Layer 5 of a small transformer language model trained on English Wikipedia (8 layers, counted from 0, width 128).
A neuron's activation on a vector x is ReLU(weights . x + bias), where the dot is the dot product.

Input weights of the MLP neurons that the questions are about. A number n stands for (n - 500) times 0.0044.
n23 (bias -0.104): 628 715 532 664 558 510 630 384 358 557 560 414 337 510 334 374 481 453 683 377 738 458 494 720 444 572 563 595 412 465 553 525 512 516 629 612 930 433 458 584 695 378 459 433 459 585 446 378 596 503 398 526 424 291 360 438 548 416 388 487 435 500 637 598 564 445 481 397 468 382 558 591 690 555 536 500 615 690 652 640 372 574 528 568 481 529 516 588 503 478 381 315 418 542 618 383 583 723 382 573 578 605 438 674 500 516 541 494 681 557 494 718 513 519 432 425 503 425 494 535 466 534 526 469 557 490 560 532
n37 (bias -0.199): 639 479 432 637 572 365 588 485 517 684 745 518 563 256 423 258 421 462 518 601 200 489 500 656 347 631 472 504 619 724 503 539 438 510 458 582 475 373 725 403 688 357 535 511 658 496 436 597 179 550 543 482 705 568 486 405 397 507 739 585 601 365 559 290 650 534 457 578 475 338 597 687 310 507 618 468 518 561 608 752 393 436 462 446 659 429 296 402 440 479 536 539 444 539 493 586 582 579 292 514 384 567 468 568 549 566 357 399 561 325 575 413 230 446 522 686 594 517 493 493 530 691 603 528 380 341 381 514
n62 (bias -0.107): 478 462 553 505 584 625 322 513 406 480 510 500 518 390 483 604 518 526 327 480 400 450 405 419 592 329 483 541 461 522 490 463 415 537 466 502 457 493 485 528 533 402 624 683 537 459 599 312 529 512 522 459 495 665 530 579 468 409 545 516 543 371 463 559 487 476 515 462 465 495 523 480 437 520 505 457 508 392 364 468 540 497 396 427 753 738 588 505 491 418 397 468 458 375 560 659 610 539 505 540 584 398 508 543 456 497 521 566 194 466 602 408 463 500 424 533 507 314 413 535 487 554 358 471 523 485 426 465
n87 (bias -0.131): 455 435 550 429 469 401 353 314 515 470 433 470 532 447 546 496 580 649 248 500 542 428 375 467 418 294 436 597 560 489 601 542 371 418 549 430 694 534 516 550 658 520 477 786 391 566 322 481 516 530 523 608 351 682 508 644 648 374 435 413 596 500 530 485 485 626 296 546 814 186 557 408 512 374 687 550 291 366 289 386 618 496 437 496 409 324 569 578 521 504 783 599 391 500 705 368 467 589 492 692 512 496 427 335 556 382 420 788 404 493 321 736 350 443 975 410 735 511 572 504 500 396 602 686 668 539 448 538
n124 (bias -0.173): 629 398 469 681 476 303 483 489 353 517 401 587 535 304 453 450 640 651 604 657 272 361 584 510 674 403 611 292 463 397 444 422 572 590 387 453 415 517 521 479 572 535 661 401 386 673 638 400 577 490 368 572 563 386 524 618 524 411 503 391 346 573 328 423 548 561 603 469 548 555 435 476 596 585 628 449 720 500 459 539 534 606 585 514 574 476 240 631 618 418 408 480 543 368 320 431 542 510 333 275 634 480 407 548 450 343 429 571 627 393 466 290 684 439 548 507 633 968 510 548 539 450 588 642 487 438 630 567
n211 (bias -0.159): 643 295 512 533 421 662 393 628 517 578 484 479 463 566 616 622 518 538 319 712 371 626 548 477 371 558 515 439 412 462 388 593 439 482 435 467 524 762 488 561 537 392 524 513 527 497 560 400 612 575 602 378 738 442 467 595 638 355 602 599 476 605 529 671 596 443 461 479 527 514 325 503 597 521 551 491 593 479 727 523 308 476 459 342 402 452 642 564 329 311 428 506 648 581 524 399 408 462 349 595 454 482 439 497 269 710 399 474 548 456 506 469 462 560 491 282 418 491 384 518 371 503 626 450 599 473 535 473
n216 (bias -0.209): 537 371 489 592 386 558 405 620 492 519 586 503 457 609 661 695 420 491 473 600 365 351 516 385 385 707 508 480 435 519 371 527 630 530 532 624 445 470 794 528 396 508 584 345 560 531 465 468 568 604 566 589 630 532 505 511 544 616 544 381 359 396 457 495 605 685 561 508 483 456 298 497 550 586 648 489 621 494 541 567 637 481 468 489 328 588 577 562 526 508 459 341 338 549 492 418 458 465 534 579 461 448 455 622 511 565 520 705 633 476 478 545 400 464 425 562 656 535 337 563 494 473 412 540 492 545 481 445
n219 (bias -0.136): 488 602 593 399 421 498 406 332 470 531 477 551 578 558 481 505 444 454 390 544 407 619 553 484 443 460 433 562 476 493 519 476 547 307 479 484 337 661 641 451 464 468 445 404 617 483 500 431 533 657 384 525 508 356 667 609 522 385 502 460 566 429 431 624 488 671 458 456 559 551 444 549 409 586 585 451 532 549 578 361 461 444 592 655 587 480 561 371 555 538 459 495 481 383 519 308 481 474 445 599 465 541 596 627 467 490 456 484 365 483 519 507 392 478 428 356 405 638 591 441 477 514 621 519 516 532 419 527
n234 (bias -0.175): 471 604 703 489 608 519 400 709 534 340 625 373 350 416 505 522 393 558 519 566 544 514 416 401 466 489 654 536 476 452 524 546 379 527 575 548 719 505 500 702 486 564 303 546 478 492 527 457 441 486 421 506 455 576 505 469 533 505 432 500 426 686 495 449 519 402 517 639 722 593 467 406 462 571 400 354 492 533 434 503 475 459 349 420 467 568 440 558 290 497 522 514 610 481 323 405 432 474 380 608 417 573 647 434 473 489 390 371 293 489 544 605 403 442 533 570 358 580 460 569 563 561 511 545 526 583 366 625
n297 (bias -0.195): 516 583 361 364 463 266 617 609 420 428 397 373 455 490 449 396 414 517 526 656 427 431 503 704 460 456 418 608 477 523 577 477 389 435 471 467 361 637 567 530 520 446 526 579 656 500 677 574 497 366 372 597 412 358 566 359 500 414 421 783 633 638 484 335 474 497 353 444 745 315 599 453 543 603 600 317 645 629 444 350 339 543 478 543 732 755 464 406 509 395 566 425 338 579 497 421 623 692 513 569 410 624 477 354 478 395 482 684 646 536 441 346 536 517 470 449 623 584 474 470 314 394 424 548 590 688 571 716
n309 (bias -0.149): 663 453 346 587 672 316 511 482 548 514 400 473 631 246 623 549 580 483 508 541 572 357 552 390 520 486 413 691 417 551 650 571 500 508 355 490 412 552 469 403 415 427 408 469 449 637 704 430 509 410 421 542 395 445 593 570 492 489 566 415 539 398 446 508 506 617 397 363 434 534 541 658 464 555 495 492 552 563 649 527 574 423 556 442 669 431 434 601 405 479 475 394 524 489 514 402 555 564 419 630 411 451 745 478 465 669 575 562 605 500 634 698 454 569 450 410 648 436 467 404 466 463 519 575 479 450 586 549
n340 (bias -0.168): 607 638 633 739 446 554 485 410 466 548 481 437 402 566 489 578 562 246 515 389 497 349 416 519 508 396 427 477 500 508 510 503 500 598 375 498 600 452 427 479 428 469 623 657 465 430 576 577 500 642 592 575 495 542 510 190 500 479 538 405 436 522 473 568 428 517 585 625 454 611 510 526 582 438 616 500 630 444 410 604 597 428 596 578 530 390 359 560 412 384 377 470 525 477 434 559 591 621 495 599 443 535 345 438 527 626 514 589 443 533 393 544 417 556 526 544 508 577 533 454 569 381 480 535 502 554 375 437
n349 (bias -0.180): 647 342 553 409 361 349 519 710 465 601 500 357 217 591 381 523 391 604 225 391 385 543 582 722 550 607 513 567 593 442 583 516 712 632 468 545 661 630 450 493 526 615 370 616 539 667 321 391 490 608 529 527 588 421 510 413 569 493 553 561 563 526 628 439 421 506 566 533 352 581 543 513 507 625 714 467 648 599 441 462 559 441 579 600 581 447 589 463 561 427 724 431 536 431 454 294 406 579 591 529 450 679 460 523 363 497 389 444 527 523 526 443 584 760 560 456 442 510 662 576 483 298 543 699 522 807 432 643
n443 (bias -0.188): 607 475 406 456 617 497 467 562 388 541 382 451 491 555 357 486 567 290 541 645 458 591 429 395 438 351 606 421 411 611 608 486 471 462 611 508 494 432 447 492 529 730 571 535 617 492 555 567 580 500 492 458 534 730 692 320 654 550 525 343 394 731 697 546 530 419 464 566 531 408 378 573 475 619 487 475 415 472 689 489 508 425 612 335 434 503 389 472 404 617 542 593 592 649 365 556 524 489 432 497 472 486 444 478 564 540 455 565 444 649 453 402 582 445 567 576 405 546 565 392 488 540 679 446 440 391 473 464
n466 (bias -0.172): 513 271 528 432 547 506 440 500 341 366 540 565 314 451 531 712 561 375 549 600 594 379 544 492 596 480 426 531 378 397 621 678 457 578 638 465 508 516 584 603 427 477 573 362 581 472 347 433 594 418 588 352 540 416 579 371 593 594 453 671 383 484 473 438 561 560 564 459 575 453 583 403 420 550 456 575 439 367 372 465 439 577 495 522 486 489 553 666 332 535 450 601 454 497 483 550 717 577 511 522 478 241 361 558 607 659 467 500 355 454 517 444 606 586 656 424 600 554 454 403 514 583 544 546 510 472 486 459
n468 (bias -0.158): 468 450 514 476 626 450 306 421 665 549 629 680 552 596 562 372 414 407 609 447 494 439 549 382 542 528 639 576 446 584 519 377 593 481 554 464 494 642 573 520 466 531 402 428 527 447 481 478 480 393 495 573 648 513 492 401 420 542 583 432 458 323 532 527 412 605 450 514 392 403 508 520 336 503 659 500 500 641 642 567 514 223 679 366 582 483 428 556 412 489 663 495 600 621 475 378 439 366 661 623 416 481 425 472 503 421 450 424 620 429 533 461 543 616 562 455 411 522 571 428 223 433 497 554 668 503 492 560
n475 (bias -0.094): 656 497 530 563 558 615 491 426 363 461 592 422 525 401 440 339 552 599 569 457 400 518 611 656 475 577 530 503 518 381 447 515 430 580 708 542 661 332 771 528 449 603 593 500 590 667 422 426 672 524 367 300 590 558 563 494 482 485 433 506 668 473 556 539 539 776 540 439 689 586 604 573 671 448 311 583 433 585 302 556 554 275 641 558 665 539 588 448 426 488 433 509 467 561 524 564 651 541 630 467 438 530 457 506 485 456 398 411 592 387 694 512 428 421 666 395 340 530 395 600 459 462 437 604 574 583 488 587
n485 (bias -0.078): 535 536 663 704 520 575 473 553 489 453 535 336 549 516 540 503 400 404 402 455 467 500 473 629 362 441 612 590 652 562 641 497 441 576 524 564 671 607 469 715 590 418 497 552 427 522 634 627 580 511 428 405 614 593 393 531 448 597 436 591 494 371 508 690 564 555 494 381 494 440 425 358 380 478 612 550 588 517 478 551 627 605 516 623 470 483 497 452 565 700 500 448 331 384 552 535 587 711 362 765 407 516 452 536 637 526 439 599 436 457 434 536 503 494 472 418 424 557 366 597 535 538 486 659 505 497 541 621
n496 (bias -0.149): 395 480 534 436 357 605 444 286 377 413 618 604 635 368 476 388 380 452 391 449 517 747 463 549 520 549 405 390 447 511 647 252 426 517 539 385 602 438 408 454 500 439 531 503 475 465 427 483 409 314 565 431 415 443 379 274 556 648 659 594 451 301 566 481 503 605 580 543 472 575 304 626 315 628 513 300 508 454 560 547 429 437 421 583 472 426 497 486 468 593 548 494 405 568 656 437 546 533 506 525 434 419 385 603 539 480 487 495 500 533 525 457 556 517 388 471 586 506 528 358 539 434 429 492 362 598 444 272

Each question shows a token from some text and the vector x that enters the MLP there. A number n stands for (n - 500) times 0.017.

"ment": 414 414 441 545 550 464 505 581 512 544 459 460 428 547 478 584 552 598 535 626 573 444 526 349 508 422 514 520 539 505 504 479 473 508 548 580 435 497 425 452 331 425 503 444 551 332 558 661 528 499 449 418 495 337 437 625 409 521 529 520 450 298 438 450 537 422 559 541 548 564 541 576 522 472 379 617 510 429 474 319 494 583 641 545 485 439 588 514 554 531 530 543 526 455 696 654 387 383 549 448 465 520 540 502 622 474 564 283 590 438 457 534 464 455 398 457 534 450 496 516 626 506 523 431 584 376 520 595
The neuron with the highest activation: n466

" From": 520 491 458 564 498 483 513 521 545 540 438 390 501 579 447 541 539 552 433 573 551 449 402 410 540 462 446 532 526 522 480 462 479 581 523 681 388 528 427 457 320 443 559 643 552 460 529 635 573 513 476 385 502 370 482 629 509 508 572 491 445 302 466 464 546 380 541 675 444 563 426 558 589 447 376 601 521 508 440 477 542 578 654 465 416 371 580 459 572 455 501 548 474 473 645 529 484 379 682 467 478 526 328 455 611 448 623 441 573 451 405 570 474 468 380 409 559 456 524 537 482 389 486 487 603 476 522 549
The neuron with the highest activation: n340

"ort": 527 421 441 481 492 520 573 670 595 497 543 420 397 498 419 453 490 542 544 733 636 427 486 401 490 415 565 438 499 566 576 535 410 643 500 608 493 507 523 372 359 497 459 460 512 480 491 585 517 535 414 509 521 350 419 568 495 431 494 500 486 387 437 386 590 428 515 616 487 456 508 494 585 480 466 658 565 351 439 490 430 605 503 450 416 476 492 581 576 452 482 570 560 499 591 632 399 374 583 393 452 510 452 586 558 413 414 273 464 469 495 585 452 503 390 564 533 578 490 553 533 481 580 407 604 413 546 637
The three highest activations, in order: n124, n234, n466

"si": 403 371 400 530 601 518 571 582 551 482 499 406 432 450 394 478 494 514 576 619 648 536 529 471 501 422 508 459 538 556 523 502 413 684 484 531 479 581 310 409 324 547 481 519 512 424 532 629 506 572 506 410 507 491 490 510 400 544 577 494 583 379 514 391 459 343 543 658 526 602 502 587 526 523 315 575 564 502 509 413 489 475 497 505 480 437 587 576 532 369 512 519 633 471 622 489 518 427 499 468 450 532 521 491 471 423 515 384 479 405 462 605 481 433 345 412 523 493 500 576 642 433 490 498 609 375 588 584
The three highest activations, in order: n234, n309, n211

"-": 471 425 498 469 524 602 502 493 611 526 434 439 484 612 261 432 564 456 483 590 612 493 546 388 375 465 511 565 576 610 482 418 468 477 470 555 425 528 375 464 395 504 402 520 529 461 508 505 586 525 448 456 516 506 387 661 510 449 477 583 525 406 454 399 509 526 592 612 507 558 576 629 485 373 512 594 560 475 410 428 476 526 557 535 387 363 549 409 626 487 561 554 591 505 619 508 495 343 579 426 463 593 499 518 558 429 501 469 495 460 486 515 436 465 519 365 619 511 573 531 633 363 512 446 545 417 477 567
The three highest activations, in order: n87, n219, n349

"\n": 466 383 405 475 568 500 553 597 566 485 423 400 417 572 272 452 538 503 536 526 542 432 531 514 491 532 459 444 565 616 489 425 471 586 415 607 488 570 408 425 431 458 516 600 521 473 484 653 552 545 372 485 441 342 400 603 466 466 557 515 468 413 406 412 610 450 543 541 456 589 426 590 494 391 413 666 603 470 435 379 460 591 706 463 401 459 567 450 605 505 563 589 570 517 602 528 459 419 565 539 472 498 381 524 548 460 415 423 475 476 521 541 509 494 518 490 577 450 561 540 639 325 535 404 494 487 587 591
The neuron with the highest activation: n349

"|": 465 501 491 473 618 568 516 459 519 475 355 396 387 568 294 455 571 587 533 466 584 480 454 383 459 480 511 615 515 586 538 485 452 583 486 650 476 549 430 499 418 419 479 531 512 407 467 517 497 650 367 405 517 384 444 627 476 459 438 458 480 353 463 454 534 452 567 564 543 509 523 516 504 420 551 508 492 446 444 504 429 504 690 529 424 413 585 474 619 516 513 597 535 465 607 533 419 428 579 494 456 548 524 592 558 418 547 347 558 487 507 543 482 428 402 410 606 443 457 593 516 405 509 446 733 452 606 624
Which neuron fires most, and how strongly? n23, at about 8.7

",": 449 484 468 426 547 487 512 724 536 417 491 436 461 550 392 486 538 550 474 532 574 506 427 367 510 466 478 453 533 569 614 496 418 569 524 513 475 480 514 418 339 475 484 513 468 472 537 531 533 576 433 481 489 412 479 745 402 523 582 535 444 344 448 396 493 381 520 654 528 491 485 522 501 453 419 504 566 442 560 422 597 636 665 483 445 426 545 416 683 548 509 462 527 564 626 603 425 452 522 491 484 588 381 478 642 416 517 378 434 490 427 535 486 427 339 411 538 462 582 473 572 461 556 419 587 487 594 549
The neuron with the highest activation: n485

")": 413 497 463 457 566 527 562 596 571 472 438 471 474 613 362 463 560 614 493 517 511 462 516 414 557 472 467 446 447 569 566 483 460 591 500 698 371 524 397 416 378 466 435 576 514 359 489 465 497 545 423 426 490 380 459 675 443 515 580 544 462 405 466 416 460 422 523 542 469 538 537 506 557 445 461 571 541 433 535 343 468 549 706 506 412 499 630 367 616 598 426 510 500 557 655 540 374 424 609 452 465 519 400 559 676 460 642 394 547 468 458 525 491 498 318 480 544 471 572 518 547 414 494 398 624 467 466 645
The neuron with the highest activation: n219

" the": 471 479 478 492 610 546 462 647 552 561 440 430 477 528 414 366 594 507 489 549 517 500 424 384 480 467 544 427 540 563 519 441 472 557 504 604 457 539 413 436 374 496 490 569 478 451 483 531 572 498 491 423 509 436 467 577 467 439 457 428 441 158 434 418 571 438 549 598 508 536 466 566 505 464 382 589 537 478 568 392 508 595 752 565 383 469 674 503 568 509 520 526 559 504 617 538 574 471 616 500 470 519 440 528 589 438 459 394 599 448 455 510 481 434 409 362 510 477 544 598 493 494 530 479 635 441 514 571
Which neuron fires most, and how strongly? n468, at about 5.4

" in": 513 409 432 510 468 504 528 569 614 481 463 476 472 517 408 536 555 518 511 563 618 460 446 403 545 475 552 552 543 542 569 449 472 592 586 534 448 526 503 492 419 428 582 504 543 489 488 665 524 507 435 331 403 485 372 729 491 451 598 532 464 302 458 500 569 390 566 610 493 529 448 561 477 457 372 525 503 418 435 424 574 568 613 560 383 502 586 461 602 501 463 500 572 526 644 566 452 428 596 426 413 617 385 539 540 429 575 354 538 457 433 558 443 497 383 408 477 416 494 499 557 357 498 436 622 462 537 560
The neuron with the highest activation: n485

"HA": 339 454 481 479 529 510 587 645 587 466 470 466 506 540 379 490 450 529 513 540 597 461 553 396 600 378 522 529 559 582 612 472 491 569 552 550 430 595 395 433 353 397 484 484 535 379 464 546 555 542 485 386 420 394 405 541 403 567 649 481 464 391 462 327 514 393 578 560 524 551 515 557 489 400 354 511 502 382 455 397 510 607 579 621 433 437 561 438 613 500 518 545 581 481 638 723 426 414 560 466 448 536 357 516 689 487 603 350 575 520 473 570 481 462 385 410 519 431 558 564 619 466 453 414 622 534 572 496
The neuron with the highest activation: n496

" suggest": 466 459 476 470 570 539 493 644 560 551 522 501 426 473 440 488 480 520 573 535 538 513 463 430 502 460 426 521 453 597 582 471 508 541 555 623 431 493 445 528 263 473 495 577 493 445 491 590 511 502 360 515 519 303 378 659 453 532 598 588 441 336 477 420 535 382 606 583 469 531 616 440 484 376 353 637 499 395 488 418 488 615 548 450 396 379 510 548 584 555 519 559 566 502 635 597 468 522 635 409 481 507 431 514 591 473 629 365 503 349 499 501 474 470 348 510 494 479 535 558 470 469 560 455 489 372 557 638
Which neuron fires most, and how strongly? n466, at about 3.2

"=": 544 496 488 559 594 558 529 558 614 508 392 446 476 542 270 430 544 477 526 480 515 565 442 387 473 502 453 479 483 462 477 471 425 550 670 574 489 469 510 491 299 499 520 533 549 543 485 474 476 619 452 375 451 442 458 634 443 478 603 473 534 298 515 460 565 308 590 484 498 465 541 555 508 401 483 564 510 419 521 470 407 569 661 478 473 404 514 460 470 494 431 540 551 464 668 600 522 422 610 491 440 555 464 505 630 423 590 395 534 446 545 551 488 503 429 482 480 502 538 570 523 380 460 456 657 418 513 639
The two highest activations, in order: n475, n23

"s": 454 466 433 497 478 519 481 617 591 499 518 469 385 538 404 495 504 586 556 628 627 464 491 299 514 450 494 481 422 519 475 486 439 484 585 624 458 562 540 529 258 433 427 497 544 420 567 626 528 567 411 452 562 350 448 626 435 514 579 538 500 274 456 489 510 454 538 585 461 655 518 550 592 513 347 590 516 351 564 466 572 572 602 452 371 440 600 472 592 475 460 501 483 553 622 565 424 456 541 442 451 441 462 531 583 385 475 446 628 411 608 549 488 424 420 426 512 501 445 489 488 454 581 449 628 474 469 603
The three highest activations, in order: n216, n211, n468

".": 480 490 454 527 617 533 498 582 572 475 476 443 496 548 353 509 529 502 496 567 569 475 562 407 520 449 472 496 518 656 524 435 444 655 538 583 486 527 272 473 376 441 464 501 550 404 488 518 560 552 366 479 538 422 458 756 402 500 552 517 515 325 477 532 539 358 564 503 497 517 539 589 562 424 485 598 552 476 498 412 467 612 568 532 458 453 561 369 567 467 449 510 492 417 666 588 486 424 543 479 462 570 427 463 599 403 572 425 531 426 432 540 502 464 402 410 533 416 527 553 528 374 483 462 545 411 564 603
The two highest activations, in order: n485, n62

" other": 409 459 480 500 598 604 536 550 577 583 553 444 496 527 391 433 461 613 539 567 516 453 483 357 492 407 505 405 553 590 539 519 491 652 456 581 466 475 401 487 283 447 587 514 556 512 475 519 558 494 390 486 421 417 395 534 445 450 581 468 429 242 447 454 561 430 516 642 546 549 530 523 503 394 264 538 491 493 511 383 483 504 661 609 494 488 538 503 610 480 529 540 499 530 639 598 477 409 665 470 450 565 441 556 587 385 505 379 557 419 461 523 436 532 454 451 571 481 575 487 632 487 524 373 583 416 559 540
The neuron with the highest activation: n475

" late": 438 471 466 528 540 469 541 536 571 433 463 495 519 451 463 472 516 542 439 600 531 461 454 440 417 389 479 461 600 536 551 474 517 579 494 578 430 492 387 505 416 442 444 553 545 481 513 539 548 537 432 425 464 443 324 572 468 498 559 453 516 215 393 452 538 320 567 655 502 534 484 546 590 506 305 578 493 497 456 534 476 594 650 569 420 487 560 482 640 493 516 547 526 456 657 479 562 405 662 502 509 556 439 417 608 488 520 338 568 387 486 568 489 419 341 450 634 569 551 580 579 470 478 388 517 495 620 563
The two highest activations, in order: n485, n496

" Ar": 421 588 483 502 557 640 539 680 520 492 433 439 482 512 368 364 547 482 508 554 622 541 401 407 478 400 501 495 512 571 551 462 446 602 500 704 400 557 405 544 283 430 435 542 533 368 491 556 539 492 392 524 520 465 447 564 443 488 565 444 483 455 509 387 513 457 535 721 468 582 521 594 644 445 335 510 540 458 462 455 530 627 658 491 401 359 501 453 572 494 522 538 558 495 635 683 415 350 578 486 474 546 371 486 558 402 665 460 554 453 481 600 513 399 384 467 541 470 507 544 469 363 497 414 583 446 487 580
The two highest activations, in order: n340, n443

"ons": 414 431 328 559 581 491 479 647 577 540 463 411 467 591 389 537 554 698 491 637 515 527 465 331 508 422 515 507 503 543 523 454 426 537 464 600 409 545 452 475 352 448 478 582 550 390 569 587 563 544 418 463 497 345 462 588 370 511 497 551 477 348 440 387 592 418 570 629 502 536 511 529 544 450 450 627 478 439 505 329 487 595 599 508 479 416 498 544 536 528 507 541 464 473 664 610 387 435 561 419 387 565 508 471 588 444 634 405 542 445 497 558 451 455 346 452 574 437 546 574 531 471 514 484 573 430 487 607
Which neuron fires most, and how strongly? n309, at about 2.7

" a": 369 543 487 492 487 581 570 579 669 536 475 486 498 557 398 478 442 599 598 444 568 512 429 285 490 427 482 555 558 577 548 442 373 566 558 559 463 577 440 478 291 527 441 478 503 449 480 567 499 506 421 440 437 382 478 636 460 433 499 483 506 322 455 431 469 366 626 548 484 530 518 533 469 441 503 549 479 427 526 413 556 575 731 524 453 525 543 491 677 458 478 587 568 530 628 599 481 472 564 522 441 524 351 512 568 452 551 307 529 510 493 505 481 487 434 386 540 497 472 523 590 417 560 471 540 380 473 622
The neuron with the highest activation: n468

"ives": 417 414 406 523 613 560 524 614 509 583 509 421 449 553 440 501 539 593 534 659 571 504 540 261 497 435 481 522 498 558 485 464 482 593 534 655 423 527 468 459 290 466 445 566 562 386 621 636 503 545 360 485 503 372 440 598 418 492 541 549 451 274 452 412 533 396 487 558 486 551 543 537 585 493 364 582 500 382 498 371 550 609 554 481 472 526 497 537 503 519 482 521 522 459 629 572 447 447 541 484 391 552 449 586 611 374 523 429 594 454 505 533 377 464 317 483 606 397 468 527 604 448 554 408 568 457 611 545
The three highest activations, in order: n309, n216, n62

"ey": 501 380 440 500 611 546 503 553 566 488 447 463 432 569 442 538 565 560 615 609 579 509 561 351 494 425 493 462 420 536 532 526 500 651 587 595 417 574 408 453 312 482 423 497 542 461 545 595 555 513 361 375 437 335 482 610 513 512 606 485 556 329 457 357 566 446 554 657 532 458 518 459 497 473 421 602 571 422 511 411 398 643 552 476 456 410 649 504 569 459 453 491 476 519 630 685 470 423 524 387 455 467 476 483 631 487 474 280 591 487 496 542 435 452 414 483 525 500 462 598 466 458 612 417 536 479 556 503
The three highest activations, in order: n466, n211, n309

"usa": 510 392 446 506 551 604 574 684 528 516 455 436 397 501 503 324 412 479 513 561 535 591 464 340 514 382 424 436 585 513 559 520 430 628 576 540 433 473 412 521 466 532 471 537 569 420 560 574 556 546 444 405 442 462 484 523 455 433 554 580 538 422 478 363 475 397 589 729 544 481 528 607 503 520 469 532 493 592 468 383 451 567 536 452 404 431 484 444 558 537 524 496 557 602 611 591 491 377 515 438 492 498 418 445 567 457 683 377 473 500 511 591 490 446 222 481 624 425 532 638 533 434 539 345 605 461 587 561
The neuron with the highest activation: n443

"\n\n": 517 544 476 484 547 555 442 519 547 536 456 373 428 485 146 465 587 575 496 526 548 510 513 447 450 430 436 476 513 561 518 486 447 534 618 615 475 493 506 458 435 459 460 613 564 607 438 594 601 599 395 448 481 423 440 637 464 508 591 508 466 365 488 490 489 404 506 513 443 513 523 521 501 423 435 590 533 520 484 453 493 636 674 483 480 415 562 420 526 535 479 527 507 510 643 641 533 465 534 481 458 546 290 509 573 422 486 393 526 353 502 551 495 442 412 456 506 432 570 580 618 387 492 526 525 429 553 576
The two highest activations, in order: n475, n23

" to": 467 470 444 504 535 536 505 608 594 516 532 411 473 579 458 470 469 475 463 565 529 447 538 328 518 480 490 457 516 543 496 477 429 563 525 601 544 575 486 521 354 475 525 498 545 490 521 590 521 491 424 395 529 458 415 760 437 518 571 487 502 256 505 431 434 451 588 598 491 581 519 556 530 401 360 586 524 459 486 480 476 636 607 540 374 452 588 468 604 495 470 431 529 512 604 602 360 394 591 504 461 534 422 494 591 416 582 353 603 427 520 574 455 444 343 393 592 510 476 523 466 402 499 388 631 481 576 578
The neuron with the highest activation: n216

" per": 384 460 421 517 511 715 539 622 621 546 530 508 492 529 378 475 545 495 587 548 637 468 437 475 427 360 438 528 561 570 511 436 481 490 526 656 473 482 405 532 388 534 409 448 473 440 461 604 538 507 397 517 474 419 461 578 494 507 506 490 428 405 379 488 458 363 592 577 469 546 562 535 526 441 448 574 541 441 453 505 542 488 598 520 397 477 473 441 554 572 520 578 539 590 667 650 456 539 610 477 431 526 484 538 518 462 563 384 552 434 425 521 378 333 275 533 525 436 463 574 523 436 541 386 553 402 606 639
Which neuron fires most, and how strongly? n485, at about 1.2

"Spec": 436 530 495 491 580 585 499 559 599 542 485 433 498 495 394 461 516 594 499 504 595 497 436 380 425 400 503 482 498 538 581 452 522 579 544 609 431 469 401 521 402 398 618 586 545 423 515 542 507 573 382 428 498 378 395 501 416 597 522 508 462 413 421 497 548 424 534 630 501 523 594 469 511 367 414 631 534 395 460 376 520 488 716 524 422 367 537 505 555 538 505 587 454 507 621 623 363 474 595 416 398 428 363 475 638 433 586 396 605 446 468 551 445 451 378 473 594 482 543 565 534 477 599 388 596 413 615 642
The neuron with the highest activation: n485

"ural": 414 536 438 475 544 438 584 587 649 491 467 433 428 526 488 443 497 606 527 618 566 514 490 326 557 479 490 541 569 581 609 425 457 563 527 557 448 442 494 478 468 420 446 487 476 446 486 518 472 521 433 410 491 404 367 558 394 520 531 412 529 331 415 344 603 451 603 682 510 638 543 561 398 418 405 545 494 392 546 357 522 540 629 573 478 502 547 470 583 540 531 530 515 492 627 590 459 316 544 481 515 615 425 463 681 489 602 322 611 471 458 551 408 454 404 423 618 465 608 511 538 457 514 387 558 379 581 570
The three highest activations, in order: n37, n309, n468

"ate": 424 527 431 497 624 519 600 656 599 504 423 433 444 474 429 382 500 625 500 519 607 439 400 329 515 416 454 450 587 531 526 556 524 592 614 532 461 430 510 544 519 578 490 536 642 420 544 636 550 503 419 366 523 372 504 543 526 507 550 545 481 417 509 379 481 440 542 730 445 522 570 535 523 470 377 562 512 499 479 438 396 539 590 413 405 385 479 413 622 519 456 541 468 513 631 630 436 422 582 464 431 535 411 579 514 482 605 316 572 411 458 537 431 408 321 513 633 474 630 491 495 496 531 381 601 468 440 501
The two highest activations, in order: n37, n443

" Gu": 456 518 513 484 610 556 505 544 561 503 395 461 463 548 374 454 582 462 457 505 551 530 380 379 510 426 466 471 513 506 559 465 526 532 628 628 460 486 390 470 471 493 541 551 550 388 531 541 576 506 432 455 542 471 485 565 503 489 595 487 407 400 487 412 495 409 674 717 428 540 564 490 555 477 312 499 473 495 498 387 411 564 668 463 423 293 524 480 583 564 528 538 572 495 620 667 397 325 581 514 508 556 378 525 661 398 624 414 627 465 501 503 528 433 354 438 543 476 587 521 529 410 521 330 553 429 521 616
The neuron with the highest activation: n443

" her": 445 437 478 517 534 568 546 553 548 481 534 505 410 560 428 439 554 529 520 456 548 470 480 248 535 432 449 499 475 602 539 401 448 468 530 642 452 566 438 503 296 479 435 520 561 451 481 628 574 615 417 492 472 555 411 591 491 472 510 551 456 219 495 434 497 406 600 546 540 518 534 541 540 595 365 634 468 439 566 342 494 607 693 514 393 486 568 472 607 543 551 518 481 477 648 577 476 410 549 457 475 467 440 482 632 487 451 454 628 494 465 501 455 481 376 438 499 492 482 517 468 427 539 425 650 419 504 537
Which neuron fires most, and how strongly? n468, at about 4.8

" Mexico": 360 494 404 494 456 588 473 597 535 480 493 407 482 498 333 407 524 565 477 573 567 480 486 423 549 487 449 479 547 585 570 486 494 499 569 542 471 523 494 490 332 464 476 505 499 401 539 570 599 570 451 393 583 491 453 585 459 415 558 473 442 328 529 298 478 415 582 722 407 519 556 535 503 470 357 494 536 398 482 313 447 648 565 655 450 423 558 447 636 533 507 502 569 492 635 710 413 445 510 468 497 463 443 469 589 447 614 330 502 446 563 520 522 480 365 465 607 448 588 585 552 462 486 411 619 480 580 640
The neuron with the highest activation: n62

" 9": 463 488 519 533 498 528 531 536 577 434 464 482 486 640 329 430 536 625 442 619 574 431 436 420 494 465 493 444 529 581 531 526 502 506 487 639 502 488 342 503 367 403 444 516 511 414 532 586 550 560 374 441 402 474 407 504 485 461 527 455 468 214 444 441 490 491 641 655 576 523 520 603 567 516 445 522 548 373 459 445 538 629 632 507 421 468 569 482 614 502 547 522 563 468 663 583 476 434 566 476 430 520 453 558 623 413 598 318 535 468 489 559 495 431 271 491 538 465 572 579 521 457 479 336 576 447 604 494
The two highest activations, in order: n496, n23